Layer 7 of a small transformer language model trained on English Wikipedia (17 layers, counted from 0, width 128).
A neuron's activation on a vector x is SiLU(gate . x) times (in . x), where the dot is the dot product.

Input weights of the MLP neurons that the questions are about. A number n stands for (n - 500) times 0.0014.
n41 gate: 446 508 610 828 403 407 620 545 454 688 475 635 429 447 275 598 550 732 356 625 691 603 563 468 93 449 431 402 370 565 293 471 414 573 292 483 227 235 408 464 532 351 563 760 553 394 682 316 392 517 392 455 525 388 417 533 680 496 573 513 358 582 719 500 392 504 567 564 508 244 532 562 434 463 422 512 667 676 463 660 717 649 273 630 429 278 593 607 387 503 413 136 594 418 383 648 264 722 408 431 249 549 567 558 325 599 786 413 445 400 606 630 610 316 597 573 488 412 665 483 427 349 361 358 394 592 508 492
n60 gate: 163 610 602 469 344 420 588 555 552 677 320 551 347 469 484 653 783 410 409 608 541 429 515 493 469 569 417 646 460 590 574 362 720 500 664 456 521 504 654 181 415 516 637 575 665 525 433 279 723 613 309 893 147 639 353 436 335 462 367 472 568 532 448 352 357 714 488 642 655 415 457 567 608 684 381 220 388 355 418 468 256 452 488 484 335 504 394 267 331 521 636 444 576 504 456 418 601 504 280 669 681 543 451 504 456 512 422 504 504 275 664 320 359 547 543 465 400 423 433 528 449 532 421 363 354 623 536 688
n96 gate: 268 544 480 728 543 446 464 319 537 537 119 464 553 583 670 587 520 456 484 443 276 584 473 441 527 400 429 254 631 445 492 305 746 437 441 512 562 528 539 488 414 452 366 734 528 368 776 524 609 569 319 436 492 576 894 588 544 512 437 234 377 476 540 731 536 626 476 275 508 566 508 584 616 476 314 443 464 455 559 512 619 783 626 504 504 349 291 261 318 597 423 303 275 460 772 409 369 612 759 563 504 350 414 540 241 500 735 592 533 378 559 555 575 460 374 445 465 508 544 496 472 618 496 571 758 512 568 413
n111 gate: 456 460 401 504 378 517 227 512 207 403 416 862 423 429 528 619 323 761 345 484 557 652 300 466 426 454 341 429 639 603 311 588 369 425 500 354 434 357 562 328 617 564 443 557 540 153 392 719 621 179 496 352 500 460 592 412 805 465 607 778 588 504 636 597 460 463 496 558 528 589 292 572 500 551 428 508 589 488 504 309 337 641 582 577 447 427 417 432 362 442 383 420 504 416 549 438 439 654 492 603 419 724 484 472 678 695 555 600 871 293 378 382 350 345 429 484 387 383 528 263 326 386 603 677 552 655 580 646
n124 gate: 380 520 567 500 461 600 352 488 382 468 444 492 342 445 585 496 400 654 397 447 538 372 439 510 363 312 671 258 667 618 346 377 619 318 330 374 351 508 247 445 729 428 508 737 532 426 832 309 621 646 408 440 472 340 588 444 488 442 338 533 339 612 344 565 351 337 241 643 524 624 641 500 534 378 352 532 520 431 480 297 710 563 594 659 464 504 287 775 658 427 427 704 519 592 565 340 276 665 266 365 463 445 467 640 532 412 539 504 537 415 701 386 634 468 276 406 442 434 504 436 520 447 401 480 762 640 432 918
n150 gate: 425 552 360 511 606 578 376 405 269 674 471 511 357 412 564 544 489 607 426 711 567 373 410 599 453 364 589 470 504 375 353 782 718 338 540 390 384 555 725 347 616 384 364 317 289 308 552 318 485 629 500 769 451 672 560 638 426 453 419 717 571 452 478 410 571 557 542 489 399 460 398 489 668 599 410 496 372 568 411 452 611 528 471 344 417 394 500 582 545 412 628 605 589 455 583 600 298 478 508 585 413 364 162 336 342 578 558 814 542 281 386 177 625 393 668 493 504 558 496 399 456 307 574 507 533 428 500 728
n190 gate: 576 477 715 571 313 494 500 699 372 384 330 409 512 526 655 508 592 492 462 840 268 496 416 543 321 382 540 606 379 345 553 454 587 315 526 492 488 375 604 433 567 677 558 731 610 389 668 442 615 523 538 128 412 278 654 446 485 689 485 441 559 389 397 543 604 551 322 355 458 700 718 477 611 602 484 739 275 461 557 477 401 507 459 496 469 504 485 233 249 465 307 419 325 431 605 421 691 404 535 451 523 263 640 588 485 656 627 519 426 752 481 572 277 561 515 474 638 411 362 435 470 597 538 620 470 571 608 251
n218 gate: 556 541 441 424 485 398 485 617 432 496 529 614 616 581 470 386 269 504 470 432 496 430 439 526 565 447 314 618 557 690 438 567 356 416 665 658 535 592 518 340 496 552 240 332 253 420 708 410 627 824 533 712 600 790 474 489 643 435 668 583 507 304 441 384 597 877 556 514 626 561 442 463 545 496 309 429 451 594 342 633 629 256 671 523 399 636 335 622 519 404 579 485 436 622 568 473 470 632 635 599 639 507 265 515 373 360 554 563 368 609 584 442 504 408 449 332 514 705 407 355 478 621 717 427 633 280 407 522
n241 gate: 524 397 469 773 406 467 883 500 601 464 417 587 520 347 713 429 520 453 334 307 526 591 584 623 827 664 351 745 455 512 696 425 389 410 512 443 508 319 659 492 419 460 427 549 615 225 584 621 448 431 217 476 305 221 672 404 484 381 512 796 591 472 548 420 572 504 500 620 516 570 484 449 604 512 247 360 589 682 520 544 528 740 562 520 617 520 433 532 500 421 392 364 530 611 217 553 577 401 588 449 395 582 350 137 600 464 399 663 427 649 512 324 551 220 531 320 636 519 572 720 441 557 599 453 362 523 460 590
n309 gate: 464 528 776 606 429 413 239 508 447 378 367 556 565 532 520 456 404 504 619 492 545 464 569 521 586 561 425 504 455 626 374 596 663 555 232 321 281 409 477 324 539 801 406 492 337 434 440 573 653 675 540 712 624 604 536 496 544 523 547 398 546 492 536 573 576 333 419 543 480 488 543 373 646 563 558 448 476 398 393 500 186 567 465 174 536 785 417 560 451 506 569 612 389 576 468 586 410 831 625 666 256 583 251 376 771 289 473 404 582 301 555 134 769 559 437 476 477 477 264 604 417 557 536 252 528 271 605 753
n41 in: 600 255 731 666 481 458 315 462 316 543 567 580 379 724 403 595 705 280 500 500 307 512 592 493 500 544 303 599 320 557 553 665 477 416 678 332 480 717 373 786 451 515 340 493 393 567 423 605 457 520 404 600 600 431 372 458 675 322 633 504 408 266 720 539 458 696 270 701 588 672 655 665 568 568 408 554 410 594 435 504 443 568 417 461 247 387 447 420 449 468 434 369 247 504 539 480 673 530 461 473 621 595 516 488 360 385 459 639 531 617 500 307 340 401 692 731 710 448 239 666 397 367 626 447 531 373 624 576
n60 in: 409 319 536 619 503 447 453 467 302 483 559 243 306 653 405 603 612 497 540 626 513 665 442 509 684 503 647 580 613 364 371 597 560 427 513 462 688 563 438 362 510 672 397 510 373 781 493 585 585 613 578 513 369 510 713 476 573 396 596 411 503 584 328 422 689 507 493 451 517 415 596 490 383 693 451 371 544 384 657 641 316 512 312 555 524 558 543 517 623 495 588 554 471 493 507 223 538 700 463 460 479 490 692 554 432 574 454 753 713 527 427 520 553 417 315 603 474 477 527 628 586 394 390 517 430 464 777 663
n96 in: 469 527 708 376 564 571 423 375 367 383 540 473 387 447 597 709 523 390 366 516 365 446 563 431 541 500 316 553 539 636 545 733 592 401 625 340 544 755 410 534 728 438 473 435 504 508 492 453 411 559 334 523 488 442 573 616 500 303 360 578 750 799 712 438 211 441 356 474 442 392 541 240 550 390 546 550 309 719 587 378 618 339 662 371 391 312 470 577 453 518 682 488 577 481 527 302 273 289 341 713 504 224 402 492 698 473 549 485 629 523 458 421 219 614 617 587 623 463 535 450 542 477 538 579 332 209 257 508
n111 in: 333 317 618 436 554 626 545 550 559 562 536 439 234 449 662 591 356 456 293 538 726 452 543 497 543 503 464 564 535 480 436 452 615 621 483 493 444 551 493 326 457 579 528 494 497 525 572 652 761 517 606 555 394 572 565 579 503 678 426 430 634 415 524 428 442 399 749 599 527 636 547 639 506 598 567 359 590 333 574 269 520 576 219 559 579 222 413 459 645 430 421 623 552 456 600 651 347 434 479 355 646 758 556 681 521 340 520 630 576 434 749 376 551 358 386 520 394 324 353 459 588 559 507 641 602 520 442 611
n124 in: 368 544 500 305 641 386 419 333 608 362 622 533 485 493 604 362 559 580 394 455 263 463 521 608 496 489 408 431 526 471 358 368 621 515 496 522 428 595 436 673 704 518 507 566 463 447 739 242 496 732 423 574 529 533 415 434 547 347 406 361 507 526 662 463 459 698 418 304 533 418 486 749 431 544 468 493 392 388 711 328 558 432 460 305 295 283 500 500 433 559 559 448 275 897 500 704 410 613 374 474 668 576 496 397 690 379 590 437 552 377 685 630 638 511 457 442 507 429 438 433 616 500 248 779 252 518 592 533
n150 in: 623 394 473 450 396 549 569 527 598 573 500 503 538 449 507 724 521 507 391 323 390 551 470 529 480 533 800 517 685 628 706 425 514 591 443 420 599 310 703 446 706 397 476 435 674 574 452 503 466 615 397 500 661 538 311 593 388 344 747 434 599 521 466 524 603 448 361 530 493 636 493 722 555 534 541 604 379 531 432 456 623 261 433 319 316 354 665 432 590 609 735 603 376 404 559 535 423 533 407 283 573 648 608 572 362 520 544 466 402 306 432 537 839 405 342 389 377 480 544 355 415 517 541 598 524 430 472 527
n190 in: 283 474 711 561 204 435 422 580 511 448 609 332 560 456 467 394 330 602 548 519 580 437 482 525 536 578 408 708 492 685 569 573 522 478 558 698 511 511 493 496 439 504 728 566 412 591 474 395 581 635 334 673 489 592 441 544 522 294 406 500 588 419 445 437 304 605 429 429 257 454 540 617 559 747 348 459 582 564 515 408 562 415 298 627 764 811 656 463 496 388 630 459 419 474 601 284 511 514 415 657 354 384 365 500 511 233 478 751 770 694 453 500 355 602 536 312 629 543 349 474 649 261 482 395 485 450 330 391
n218 in: 285 669 524 400 600 523 452 738 645 576 336 507 617 355 503 433 521 618 724 565 506 575 340 491 517 664 425 402 330 275 530 408 659 689 698 462 493 358 417 463 576 644 548 503 446 630 486 414 473 756 691 329 462 466 575 456 351 418 635 413 428 537 524 421 517 441 566 513 500 728 537 564 561 426 602 428 486 604 385 317 554 503 607 486 441 403 550 486 266 490 600 671 419 568 497 521 723 434 545 466 479 684 458 449 390 541 417 613 427 621 352 477 470 473 507 688 666 503 742 692 554 583 405 614 466 728 425 698
n241 in: 699 446 157 294 567 343 402 450 434 570 364 640 529 439 449 600 718 654 558 460 476 482 601 634 670 563 560 554 90 511 671 298 493 643 575 647 511 428 521 379 465 478 437 486 396 436 489 584 547 585 692 337 612 297 445 239 324 426 657 408 597 818 612 544 533 371 460 349 547 388 564 331 510 572 503 558 482 518 600 587 568 487 599 537 548 353 536 601 445 467 339 340 552 514 607 627 478 584 346 543 577 400 744 587 332 641 419 413 441 562 479 546 382 478 642 575 585 511 663 551 282 555 464 710 389 609 624 414
n309 in: 551 527 624 319 523 323 599 621 406 600 530 456 417 769 645 571 363 443 324 555 506 463 529 564 653 572 639 490 364 594 517 514 605 605 567 583 627 487 470 370 622 548 798 410 507 553 520 497 411 438 459 449 462 507 675 333 287 500 527 677 471 439 558 462 456 514 479 255 667 632 390 632 506 641 582 307 410 448 429 436 514 506 433 653 541 441 554 320 434 526 503 592 607 394 673 525 507 510 965 392 445 379 444 401 379 385 450 476 472 469 591 309 429 402 473 480 583 629 360 390 601 587 439 601 771 675 449 416

Each question shows a token from some text and the vector x that enters the MLP there. A number n stands for (n - 500) times 0.0045.

"iet": 413 636 307 658 632 504 498 421 553 486 525 515 580 470 672 443 472 434 605 328 483 538 454 486 615 448 501 482 408 628 521 552 404 423 578 481 460 530 491 404 350 435 457 467 592 473 431 445 719 393 511 605 476 360 705 512 428 584 328 446 457 361 624 580 505 502 655 512 582 383 545 456 367 443 468 427 283 487 589 517 518 507 569 455 670 459 515 521 474 504 299 367 465 368 451 625 350 432 476 516 409 588 344 578 563 482 451 382 576 431 364 681 558 543 548 432 295 551 525 302 546 405 702 485 332 525 412 654
The three highest activations, in order: n190, n111, n41

" l": 511 521 478 434 481 516 499 543 487 505 541 508 483 509 516 540 498 468 444 398 556 504 530 462 369 462 569 455 618 421 487 450 465 407 439 413 520 476 537 542 488 514 518 619 545 494 518 519 409 521 495 502 583 538 437 510 465 389 477 560 554 492 472 487 516 411 535 513 458 464 516 442 432 441 627 643 548 527 539 475 557 533 528 594 525 523 573 461 478 526 521 437 520 497 582 557 488 487 402 527 572 582 488 488 522 409 471 408 591 437 559 474 500 488 450 386 457 464 488 516 417 538 483 509 552 426 573 458
Which of these neurons fires most? n218

"ri": 448 549 349 443 489 538 534 546 240 523 508 392 547 460 664 613 389 393 416 457 492 509 488 478 580 481 544 459 577 449 428 515 409 553 511 586 565 432 475 371 461 246 418 494 565 456 401 457 492 395 707 512 539 570 323 509 636 572 398 616 622 277 501 494 449 509 566 514 432 483 451 419 457 443 574 326 617 608 436 523 540 519 535 536 594 489 375 622 603 521 432 378 513 758 581 409 463 426 483 524 408 561 602 710 486 430 333 467 505 651 589 473 552 491 439 525 434 600 611 534 509 429 486 413 429 516 242 496
Which of these neurons fires most? n111

"am": 537 382 462 558 689 512 473 455 502 662 523 385 371 439 304 592 719 503 581 582 590 466 526 469 589 587 561 486 338 444 604 512 456 505 541 539 462 529 532 350 449 538 519 433 618 525 653 580 374 424 522 706 503 529 768 573 404 446 370 436 494 235 712 518 640 534 384 433 631 463 574 515 215 536 496 512 670 569 449 461 436 493 437 436 493 491 469 440 456 504 450 615 485 566 667 509 592 494 716 499 463 490 388 554 416 626 472 440 539 372 505 445 521 561 439 584 523 433 637 667 654 501 458 468 406 435 362 447
Which of these neurons fires most? n60

"at": 442 529 488 399 481 498 441 405 430 610 489 520 591 560 353 530 320 576 342 489 603 498 543 462 470 388 580 229 344 514 691 542 358 746 438 607 555 414 496 516 471 331 396 530 433 498 399 466 423 420 573 485 544 483 682 475 434 546 422 318 485 436 364 433 412 434 604 449 405 501 605 332 361 556 562 320 451 384 426 486 482 504 486 414 520 576 525 489 369 508 474 591 548 428 547 569 426 462 419 440 473 573 490 408 655 446 530 539 591 546 750 396 452 577 399 566 591 661 563 437 513 618 452 594 519 450 471 541
Which two neurons fire most, strongest first? n309, n41

"st": 631 506 656 395 510 506 468 452 669 632 571 417 506 495 325 544 541 520 479 448 581 505 551 502 505 422 553 547 449 465 416 542 458 478 406 320 399 517 446 500 469 401 425 509 530 395 539 691 471 653 403 566 455 424 477 425 494 470 390 328 500 564 547 427 484 466 531 561 297 547 492 531 228 384 505 539 623 595 412 460 592 441 619 406 380 663 422 600 582 519 690 459 449 611 447 516 529 515 493 355 512 617 547 507 291 409 509 424 585 602 365 495 593 561 549 493 616 597 636 417 520 495 533 412 415 500 632 562
The three highest activations, in order: n41, n111, n124

" the": 507 484 507 437 494 502 558 502 447 486 536 513 536 443 503 483 573 477 436 422 593 555 517 592 553 480 460 501 472 554 400 520 462 480 494 544 508 526 420 516 502 478 496 626 512 540 528 502 527 559 346 453 491 532 413 436 492 557 519 524 557 455 476 506 565 586 501 461 494 424 486 535 212 537 455 417 388 520 521 532 455 553 372 498 454 598 506 345 494 538 582 401 530 578 544 522 474 567 506 529 485 511 474 491 443 548 415 590 468 669 423 443 485 715 413 468 547 571 455 481 513 530 443 556 419 524 548 545
Which two neurons fire most, strongest first? n60, n190

",": 455 527 522 547 476 433 530 518 433 472 521 468 478 473 507 459 471 422 524 537 499 526 534 559 529 531 518 521 462 582 489 532 461 520 536 443 493 441 414 535 488 484 530 610 533 509 488 577 522 491 544 484 504 551 507 504 501 367 546 533 526 544 401 514 416 482 443 560 532 478 504 501 99 423 440 462 517 568 466 474 524 487 512 399 538 492 459 378 436 529 510 501 533 465 578 504 480 553 497 556 457 441 515 542 570 438 538 533 528 407 417 527 506 459 566 576 481 439 452 546 507 556 580 492 532 557 589 533
Which of these neurons fires most? n41

"os": 421 475 514 513 357 508 467 556 651 662 523 291 545 358 498 530 569 289 412 214 470 559 404 465 594 495 609 480 585 393 604 419 540 619 530 603 671 423 559 551 359 499 622 486 423 554 277 621 550 294 278 399 536 355 396 460 430 597 562 549 435 555 434 441 475 483 610 468 629 403 447 431 353 632 533 493 696 426 583 491 606 496 553 577 499 545 594 612 540 505 332 562 505 483 594 458 449 441 318 357 619 452 597 573 449 440 369 530 599 540 452 402 502 551 379 511 556 605 577 540 583 534 582 440 605 469 493 776
The three highest activations, in order: n241, n96, n41

" H": 463 555 515 472 483 474 539 537 515 493 532 527 513 500 487 562 425 403 504 461 498 470 547 476 434 482 487 489 533 439 451 453 522 504 486 436 563 524 402 529 487 386 513 481 509 534 501 482 545 505 564 578 475 510 433 544 462 527 498 524 569 511 432 479 478 479 512 509 483 501 521 504 461 488 643 479 448 514 481 504 469 517 494 442 490 579 562 552 551 523 448 568 620 504 481 508 453 511 445 475 520 546 527 519 548 524 419 450 475 484 428 551 539 491 486 511 496 444 481 445 515 456 571 495 511 453 441 578
Which of these neurons fires most? n241

" of": 506 385 461 536 560 511 505 490 595 445 563 371 451 555 637 545 499 595 445 534 566 525 520 619 460 561 566 552 598 495 429 464 459 551 539 638 543 477 499 492 463 511 444 660 480 537 480 531 503 505 614 518 495 457 564 533 536 484 483 550 452 431 460 546 459 601 492 495 503 556 502 558 318 351 504 524 480 541 502 545 583 517 545 528 468 535 535 577 582 528 570 552 526 597 391 506 636 477 483 405 482 505 523 484 495 431 621 479 552 554 537 564 498 527 469 509 540 569 675 506 583 445 489 471 448 612 530 481
The most active neuron and its activation: n96, at about 0.17

"00": 536 487 533 468 425 459 587 492 413 432 556 373 415 438 427 566 548 476 430 476 636 500 540 492 371 540 470 601 374 490 365 469 477 543 421 499 547 551 421 542 463 367 618 520 512 429 524 431 302 507 519 594 487 534 463 439 444 406 521 454 450 360 652 520 504 554 565 466 436 525 491 569 244 568 477 554 700 512 469 552 453 470 531 525 402 511 497 545 432 457 474 477 439 572 330 682 499 541 353 427 499 662 500 493 368 401 388 486 401 414 459 542 513 393 506 407 523 495 681 633 517 467 484 418 701 525 573 588
Which two neurons fire most, strongest first? n41, n96

"est": 519 475 524 465 358 497 491 491 583 618 526 519 551 555 407 554 699 621 436 474 547 499 471 498 507 453 584 579 573 633 313 661 408 426 376 344 370 475 385 524 363 777 504 515 528 353 445 560 403 511 468 544 520 469 427 632 602 478 397 392 437 618 610 606 314 309 387 509 578 685 529 323 294 494 488 658 487 593 446 523 484 465 641 604 463 399 577 506 388 492 430 592 415 663 427 351 705 401 614 406 356 579 446 383 419 478 459 607 390 626 591 425 553 619 483 545 533 471 545 459 420 653 403 312 623 468 495 559
Which of these neurons fires most? n41

"ip": 496 462 416 771 635 520 432 468 618 600 519 230 550 473 340 577 640 680 293 554 531 574 484 491 510 459 525 581 432 564 531 449 565 648 452 559 464 672 447 457 438 336 573 509 576 468 536 263 445 584 407 466 470 470 475 618 416 520 540 403 498 422 507 484 512 499 245 483 558 283 593 565 343 595 502 441 577 434 432 465 540 504 661 361 493 334 313 372 562 480 255 452 498 314 530 357 376 358 424 504 502 585 569 593 533 446 469 430 421 610 443 579 477 578 628 447 398 591 535 589 525 637 519 539 490 533 292 246
Which of these neurons fires most? n96

"hip": 415 420 585 585 491 489 427 514 503 538 574 441 579 614 352 626 479 466 512 640 613 613 522 516 477 533 537 494 513 702 449 434 445 484 482 479 422 535 531 476 543 482 508 343 458 493 470 425 585 516 413 577 575 567 495 366 440 339 579 632 471 534 636 535 477 399 499 481 556 465 478 545 274 558 503 386 678 497 563 504 400 415 561 546 488 470 596 346 496 492 427 438 416 499 532 511 503 485 668 377 599 480 361 439 499 431 448 477 450 435 439 391 502 458 650 401 470 579 509 728 481 398 582 480 479 505 195 434
The three highest activations, in order: n309, n41, n124

"ing": 507 555 489 525 529 503 549 424 645 501 583 573 368 502 540 517 624 414 622 559 701 495 518 537 450 510 432 602 582 428 444 395 437 445 407 478 440 535 479 564 468 446 437 329 496 516 443 559 637 495 251 499 581 607 589 343 346 472 500 580 433 621 377 545 628 350 444 570 581 582 453 500 238 488 459 542 636 425 384 466 398 451 515 454 499 562 562 630 484 507 536 546 459 399 565 462 437 501 544 454 542 556 510 597 503 516 554 529 455 407 480 576 528 530 529 523 569 521 616 588 568 490 580 535 517 462 531 342
The three highest activations, in order: n190, n96, n41

"in": 523 525 602 349 572 521 451 396 408 400 486 531 356 434 486 554 468 449 388 634 606 437 420 481 501 471 328 343 714 402 404 494 480 525 538 575 441 402 557 504 427 612 485 363 598 526 451 379 610 195 617 422 537 510 431 641 497 501 480 445 535 454 330 399 444 522 550 465 694 411 525 509 345 337 540 610 506 423 343 496 529 520 636 320 457 532 449 569 348 505 467 427 569 686 636 562 415 346 578 285 735 294 594 657 554 452 450 462 341 493 711 447 445 512 476 573 434 437 443 366 495 534 461 533 501 548 420 548
Which of these neurons fires most? n124

" Ch": 570 410 536 571 599 507 476 474 516 396 546 461 520 583 477 591 442 477 456 435 530 422 487 482 422 439 574 553 546 523 416 515 450 541 513 362 565 460 500 530 508 451 577 427 535 533 482 502 464 544 558 447 432 544 599 660 434 535 518 594 485 499 481 468 541 480 608 476 477 495 488 517 422 462 619 472 539 490 356 559 479 505 519 380 480 523 570 616 557 526 540 515 643 549 468 472 650 558 469 490 552 499 542 390 534 478 481 443 517 422 438 573 454 491 473 545 481 549 575 428 517 543 407 462 427 401 546 626
Which of these neurons fires most? n190

" M": 501 544 488 578 521 497 474 490 531 496 523 408 489 477 431 531 531 453 474 499 443 459 524 488 449 505 511 502 452 539 492 466 463 550 480 443 587 494 470 519 461 452 526 504 459 515 576 484 481 484 506 453 525 593 503 551 507 607 552 497 481 515 479 473 460 494 525 509 473 432 515 535 431 449 644 554 463 589 510 512 507 580 466 392 479 544 488 510 522 523 481 510 613 485 466 486 492 522 517 467 549 539 503 466 455 519 419 515 512 451 538 467 479 479 404 542 488 509 564 508 550 566 525 478 457 532 548 548
Which of these neurons fires most? n190

" f": 604 535 439 390 492 510 534 482 468 555 556 536 498 403 543 560 604 475 515 579 581 471 598 455 363 449 556 476 525 509 512 479 583 416 466 332 454 591 429 453 680 534 511 493 524 398 498 434 539 474 549 484 528 427 456 593 392 506 505 432 485 515 470 425 556 420 644 491 524 570 550 578 270 506 581 701 524 495 520 462 521 476 510 431 496 405 588 498 565 513 564 579 636 452 481 460 452 533 416 510 603 348 488 535 568 419 497 550 517 432 441 518 546 429 553 397 524 531 317 518 425 485 491 589 526 467 608 543
The three highest activations, in order: n150, n124, n218

"wn": 512 502 508 537 479 532 356 488 520 607 554 354 586 548 402 347 616 390 502 595 587 442 545 494 537 501 543 619 470 542 414 499 408 623 560 374 319 539 432 452 484 295 577 469 437 370 680 380 333 441 445 436 352 558 654 491 721 472 503 508 574 465 757 494 499 552 411 475 411 462 556 447 227 441 483 527 557 547 417 532 404 494 473 521 445 460 559 458 425 485 697 575 497 353 564 361 688 398 424 460 477 480 536 465 491 576 455 586 450 561 343 599 447 384 533 402 470 515 471 475 591 541 587 498 506 608 434 581
The three highest activations, in order: n41, n190, n124

" to": 527 474 470 506 465 528 471 518 579 454 563 484 523 530 626 572 486 559 469 413 646 515 415 566 487 531 480 532 522 517 383 513 523 421 489 342 476 439 523 492 492 505 504 665 522 534 604 670 613 491 582 663 481 475 452 570 414 417 454 575 448 427 399 612 440 418 616 566 511 597 516 510 309 333 553 481 473 435 338 485 622 459 503 457 447 515 304 600 569 496 563 538 590 628 584 535 471 483 425 594 478 508 494 419 359 413 552 463 509 554 504 485 462 550 490 496 509 596 443 520 529 529 522 489 541 663 356 568
The most active neuron and its activation: n218, at about 0.18

"el": 545 373 602 598 515 490 564 394 583 561 510 427 399 638 528 484 488 476 591 354 579 578 527 475 543 582 558 554 497 403 371 280 526 451 666 488 434 415 520 482 535 434 496 354 414 394 503 588 314 573 621 428 440 688 562 453 567 534 505 621 525 195 586 589 741 578 484 415 498 454 428 467 332 387 503 398 701 559 630 512 446 475 536 531 559 431 636 482 482 515 475 439 503 401 444 731 584 423 529 471 325 562 443 741 416 366 418 342 517 515 511 713 462 393 534 341 446 443 593 536 489 617 389 545 691 459 561 445
Which of these neurons fires most? n190

"un": 467 389 532 634 535 532 312 453 372 517 547 345 568 467 560 416 507 344 438 318 427 581 477 473 434 462 359 361 652 495 700 459 452 585 472 537 443 664 548 644 568 647 628 491 481 635 356 607 462 354 300 360 461 370 409 400 396 474 353 549 465 438 255 487 467 438 681 485 511 552 542 570 393 363 545 586 618 393 385 497 557 494 494 396 421 451 743 393 494 494 510 501 500 496 514 417 460 343 527 428 666 390 497 543 406 525 458 624 397 488 366 412 454 518 396 516 441 508 688 505 525 524 463 628 501 558 627 455
Which two neurons fire most, strongest first? n241, n124

"ur": 459 464 436 546 551 527 396 403 528 564 533 465 318 511 361 478 318 542 531 697 574 532 515 457 504 456 566 401 691 462 392 573 463 571 487 524 381 640 606 623 508 638 372 690 476 566 477 365 501 470 561 526 511 429 550 503 400 463 243 396 512 288 572 625 650 482 700 465 306 535 477 501 376 405 510 589 334 486 565 557 427 549 542 449 552 549 649 439 541 501 387 456 558 404 521 465 655 452 287 529 550 608 529 641 459 508 428 398 475 684 538 514 614 559 513 519 416 667 583 559 473 517 478 350 431 584 246 555
Which two neurons fire most, strongest first? n309, n241

"er": 585 647 565 424 546 531 501 442 540 559 545 543 582 468 349 595 481 536 636 710 575 516 555 502 513 528 541 471 521 659 534 634 474 455 393 497 274 610 549 480 563 432 503 503 360 422 640 722 701 354 385 491 421 478 519 597 399 565 432 398 406 458 570 670 378 435 618 524 622 544 497 407 299 512 514 807 600 354 551 547 438 528 558 477 439 470 294 563 560 500 560 498 532 360 489 529 465 431 447 600 693 574 466 597 575 568 502 353 762 613 662 504 554 438 547 492 369 656 589 561 526 515 388 447 510 513 532 612
The most active neuron and its activation: n111, at about 0.63

" play": 535 540 433 457 397 518 395 512 586 570 571 414 649 402 562 519 584 383 481 460 599 492 418 490 415 517 554 433 353 492 525 507 448 398 436 567 444 495 506 448 577 530 469 635 482 541 555 563 530 434 563 398 474 451 508 505 424 416 380 450 561 512 498 474 563 356 516 479 343 425 504 505 301 325 589 512 663 511 512 569 412 476 524 563 424 487 610 593 540 494 557 383 521 508 550 475 502 428 419 503 556 384 498 501 583 473 485 489 513 427 386 442 475 581 559 468 456 514 536 608 501 441 491 557 567 506 473 748
The most active neuron and its activation: n309, at about 0.097

"re": 519 610 536 537 499 528 377 521 511 555 535 517 571 650 670 350 483 472 489 484 626 633 556 503 518 570 385 658 270 372 447 549 542 582 499 398 513 621 567 480 465 593 341 527 461 496 385 570 368 388 366 446 448 533 582 477 541 509 413 416 515 592 366 596 657 411 595 446 604 220 527 521 301 673 475 342 665 553 603 541 488 493 574 596 550 360 385 322 558 503 408 580 395 629 339 565 613 477 518 438 604 471 443 558 528 436 390 518 419 463 391 600 559 472 337 523 383 538 336 547 582 427 576 657 525 442 279 596
Which of these neurons fires most? n150

"usic": 488 528 505 366 463 496 445 525 583 563 552 512 464 460 443 467 653 431 472 387 674 498 454 518 610 551 505 506 613 295 741 341 482 508 483 381 627 352 586 497 471 296 425 545 541 579 271 642 674 535 289 466 453 693 530 564 449 469 603 428 500 587 497 508 366 433 648 381 461 466 517 483 323 670 465 474 668 613 502 639 522 475 521 527 540 393 712 519 611 496 314 407 481 443 505 466 512 434 372 437 585 477 456 571 554 440 452 396 507 382 501 472 441 491 447 338 450 518 660 366 479 492 494 547 622 460 504 617
Which of these neurons fires most? n241

" n": 473 472 568 464 642 522 513 482 536 434 539 513 474 541 542 544 561 458 473 511 475 489 491 481 343 410 505 460 578 475 566 533 507 450 540 509 498 608 374 423 564 561 512 576 514 446 378 473 506 523 427 517 534 425 456 570 410 454 546 455 528 510 392 510 593 461 518 545 427 484 446 549 355 407 611 691 566 477 552 541 502 544 550 555 503 362 452 462 504 524 489 556 604 504 500 534 551 468 364 448 518 473 520 523 519 486 459 557 482 514 503 522 429 403 419 414 455 460 465 556 537 544 398 483 559 469 605 574
The three highest activations, in order: n124, n309, n241

"irect": 518 473 275 476 438 512 469 412 474 540 572 573 509 420 487 534 623 298 525 440 478 414 453 493 485 534 505 395 560 559 521 366 600 371 512 702 512 452 460 493 474 524 479 615 550 439 408 576 513 516 403 445 499 316 387 590 458 580 485 433 549 483 605 675 430 349 674 434 529 421 506 374 274 564 473 603 526 522 563 598 447 550 435 367 603 603 538 474 565 491 387 661 604 643 477 412 529 497 400 513 540 546 452 672 506 584 544 645 574 614 639 471 456 591 451 518 409 611 610 431 454 443 464 598 502 514 401 550
The most active neuron and its activation: n309, at about 0.4

"ry": 520 557 578 641 385 509 512 602 488 594 532 346 610 571 586 530 356 528 508 476 569 503 531 515 560 610 485 533 440 454 459 454 419 607 332 450 478 608 477 380 588 515 384 350 496 642 618 419 542 435 382 581 585 491 304 543 527 394 462 378 418 474 561 536 456 371 499 398 650 560 517 522 279 608 523 443 605 474 492 451 452 401 546 704 345 477 547 469 545 510 522 575 497 587 393 408 441 468 673 458 650 472 583 437 551 640 464 566 563 572 383 520 498 510 482 391 428 455 556 750 568 493 638 368 458 479 510 435
Which of these neurons fires most? n96

"oc": 534 407 463 542 564 530 508 462 395 584 510 426 578 545 504 432 372 394 451 515 611 465 442 449 461 473 397 512 319 505 513 307 432 542 495 617 619 500 493 554 382 517 440 602 600 306 320 586 647 283 565 425 486 496 434 429 425 503 498 495 575 475 396 540 456 634 469 455 441 431 592 406 448 531 567 552 671 486 449 508 440 584 691 475 588 512 531 421 470 511 329 519 627 387 406 605 557 466 398 382 544 503 590 461 523 564 474 508 501 559 378 363 473 489 540 482 519 616 578 392 421 399 501 333 411 422 354 556
Which two neurons fire most, strongest first? n241, n124

".": 404 536 588 489 498 457 500 405 499 414 516 477 480 390 493 474 403 463 445 576 470 563 477 555 510 459 605 511 550 475 512 530 497 622 476 506 646 449 515 510 508 406 552 585 591 478 562 442 549 539 475 493 524 442 610 489 528 448 432 583 527 508 586 409 403 509 529 476 494 497 546 486 126 512 559 561 654 593 501 561 514 449 509 586 472 526 518 658 447 469 625 439 460 474 357 513 536 557 511 576 485 630 406 540 409 484 547 497 534 438 457 453 479 422 480 451 438 532 332 555 589 481 458 520 428 484 501 576
Which of these neurons fires most? n124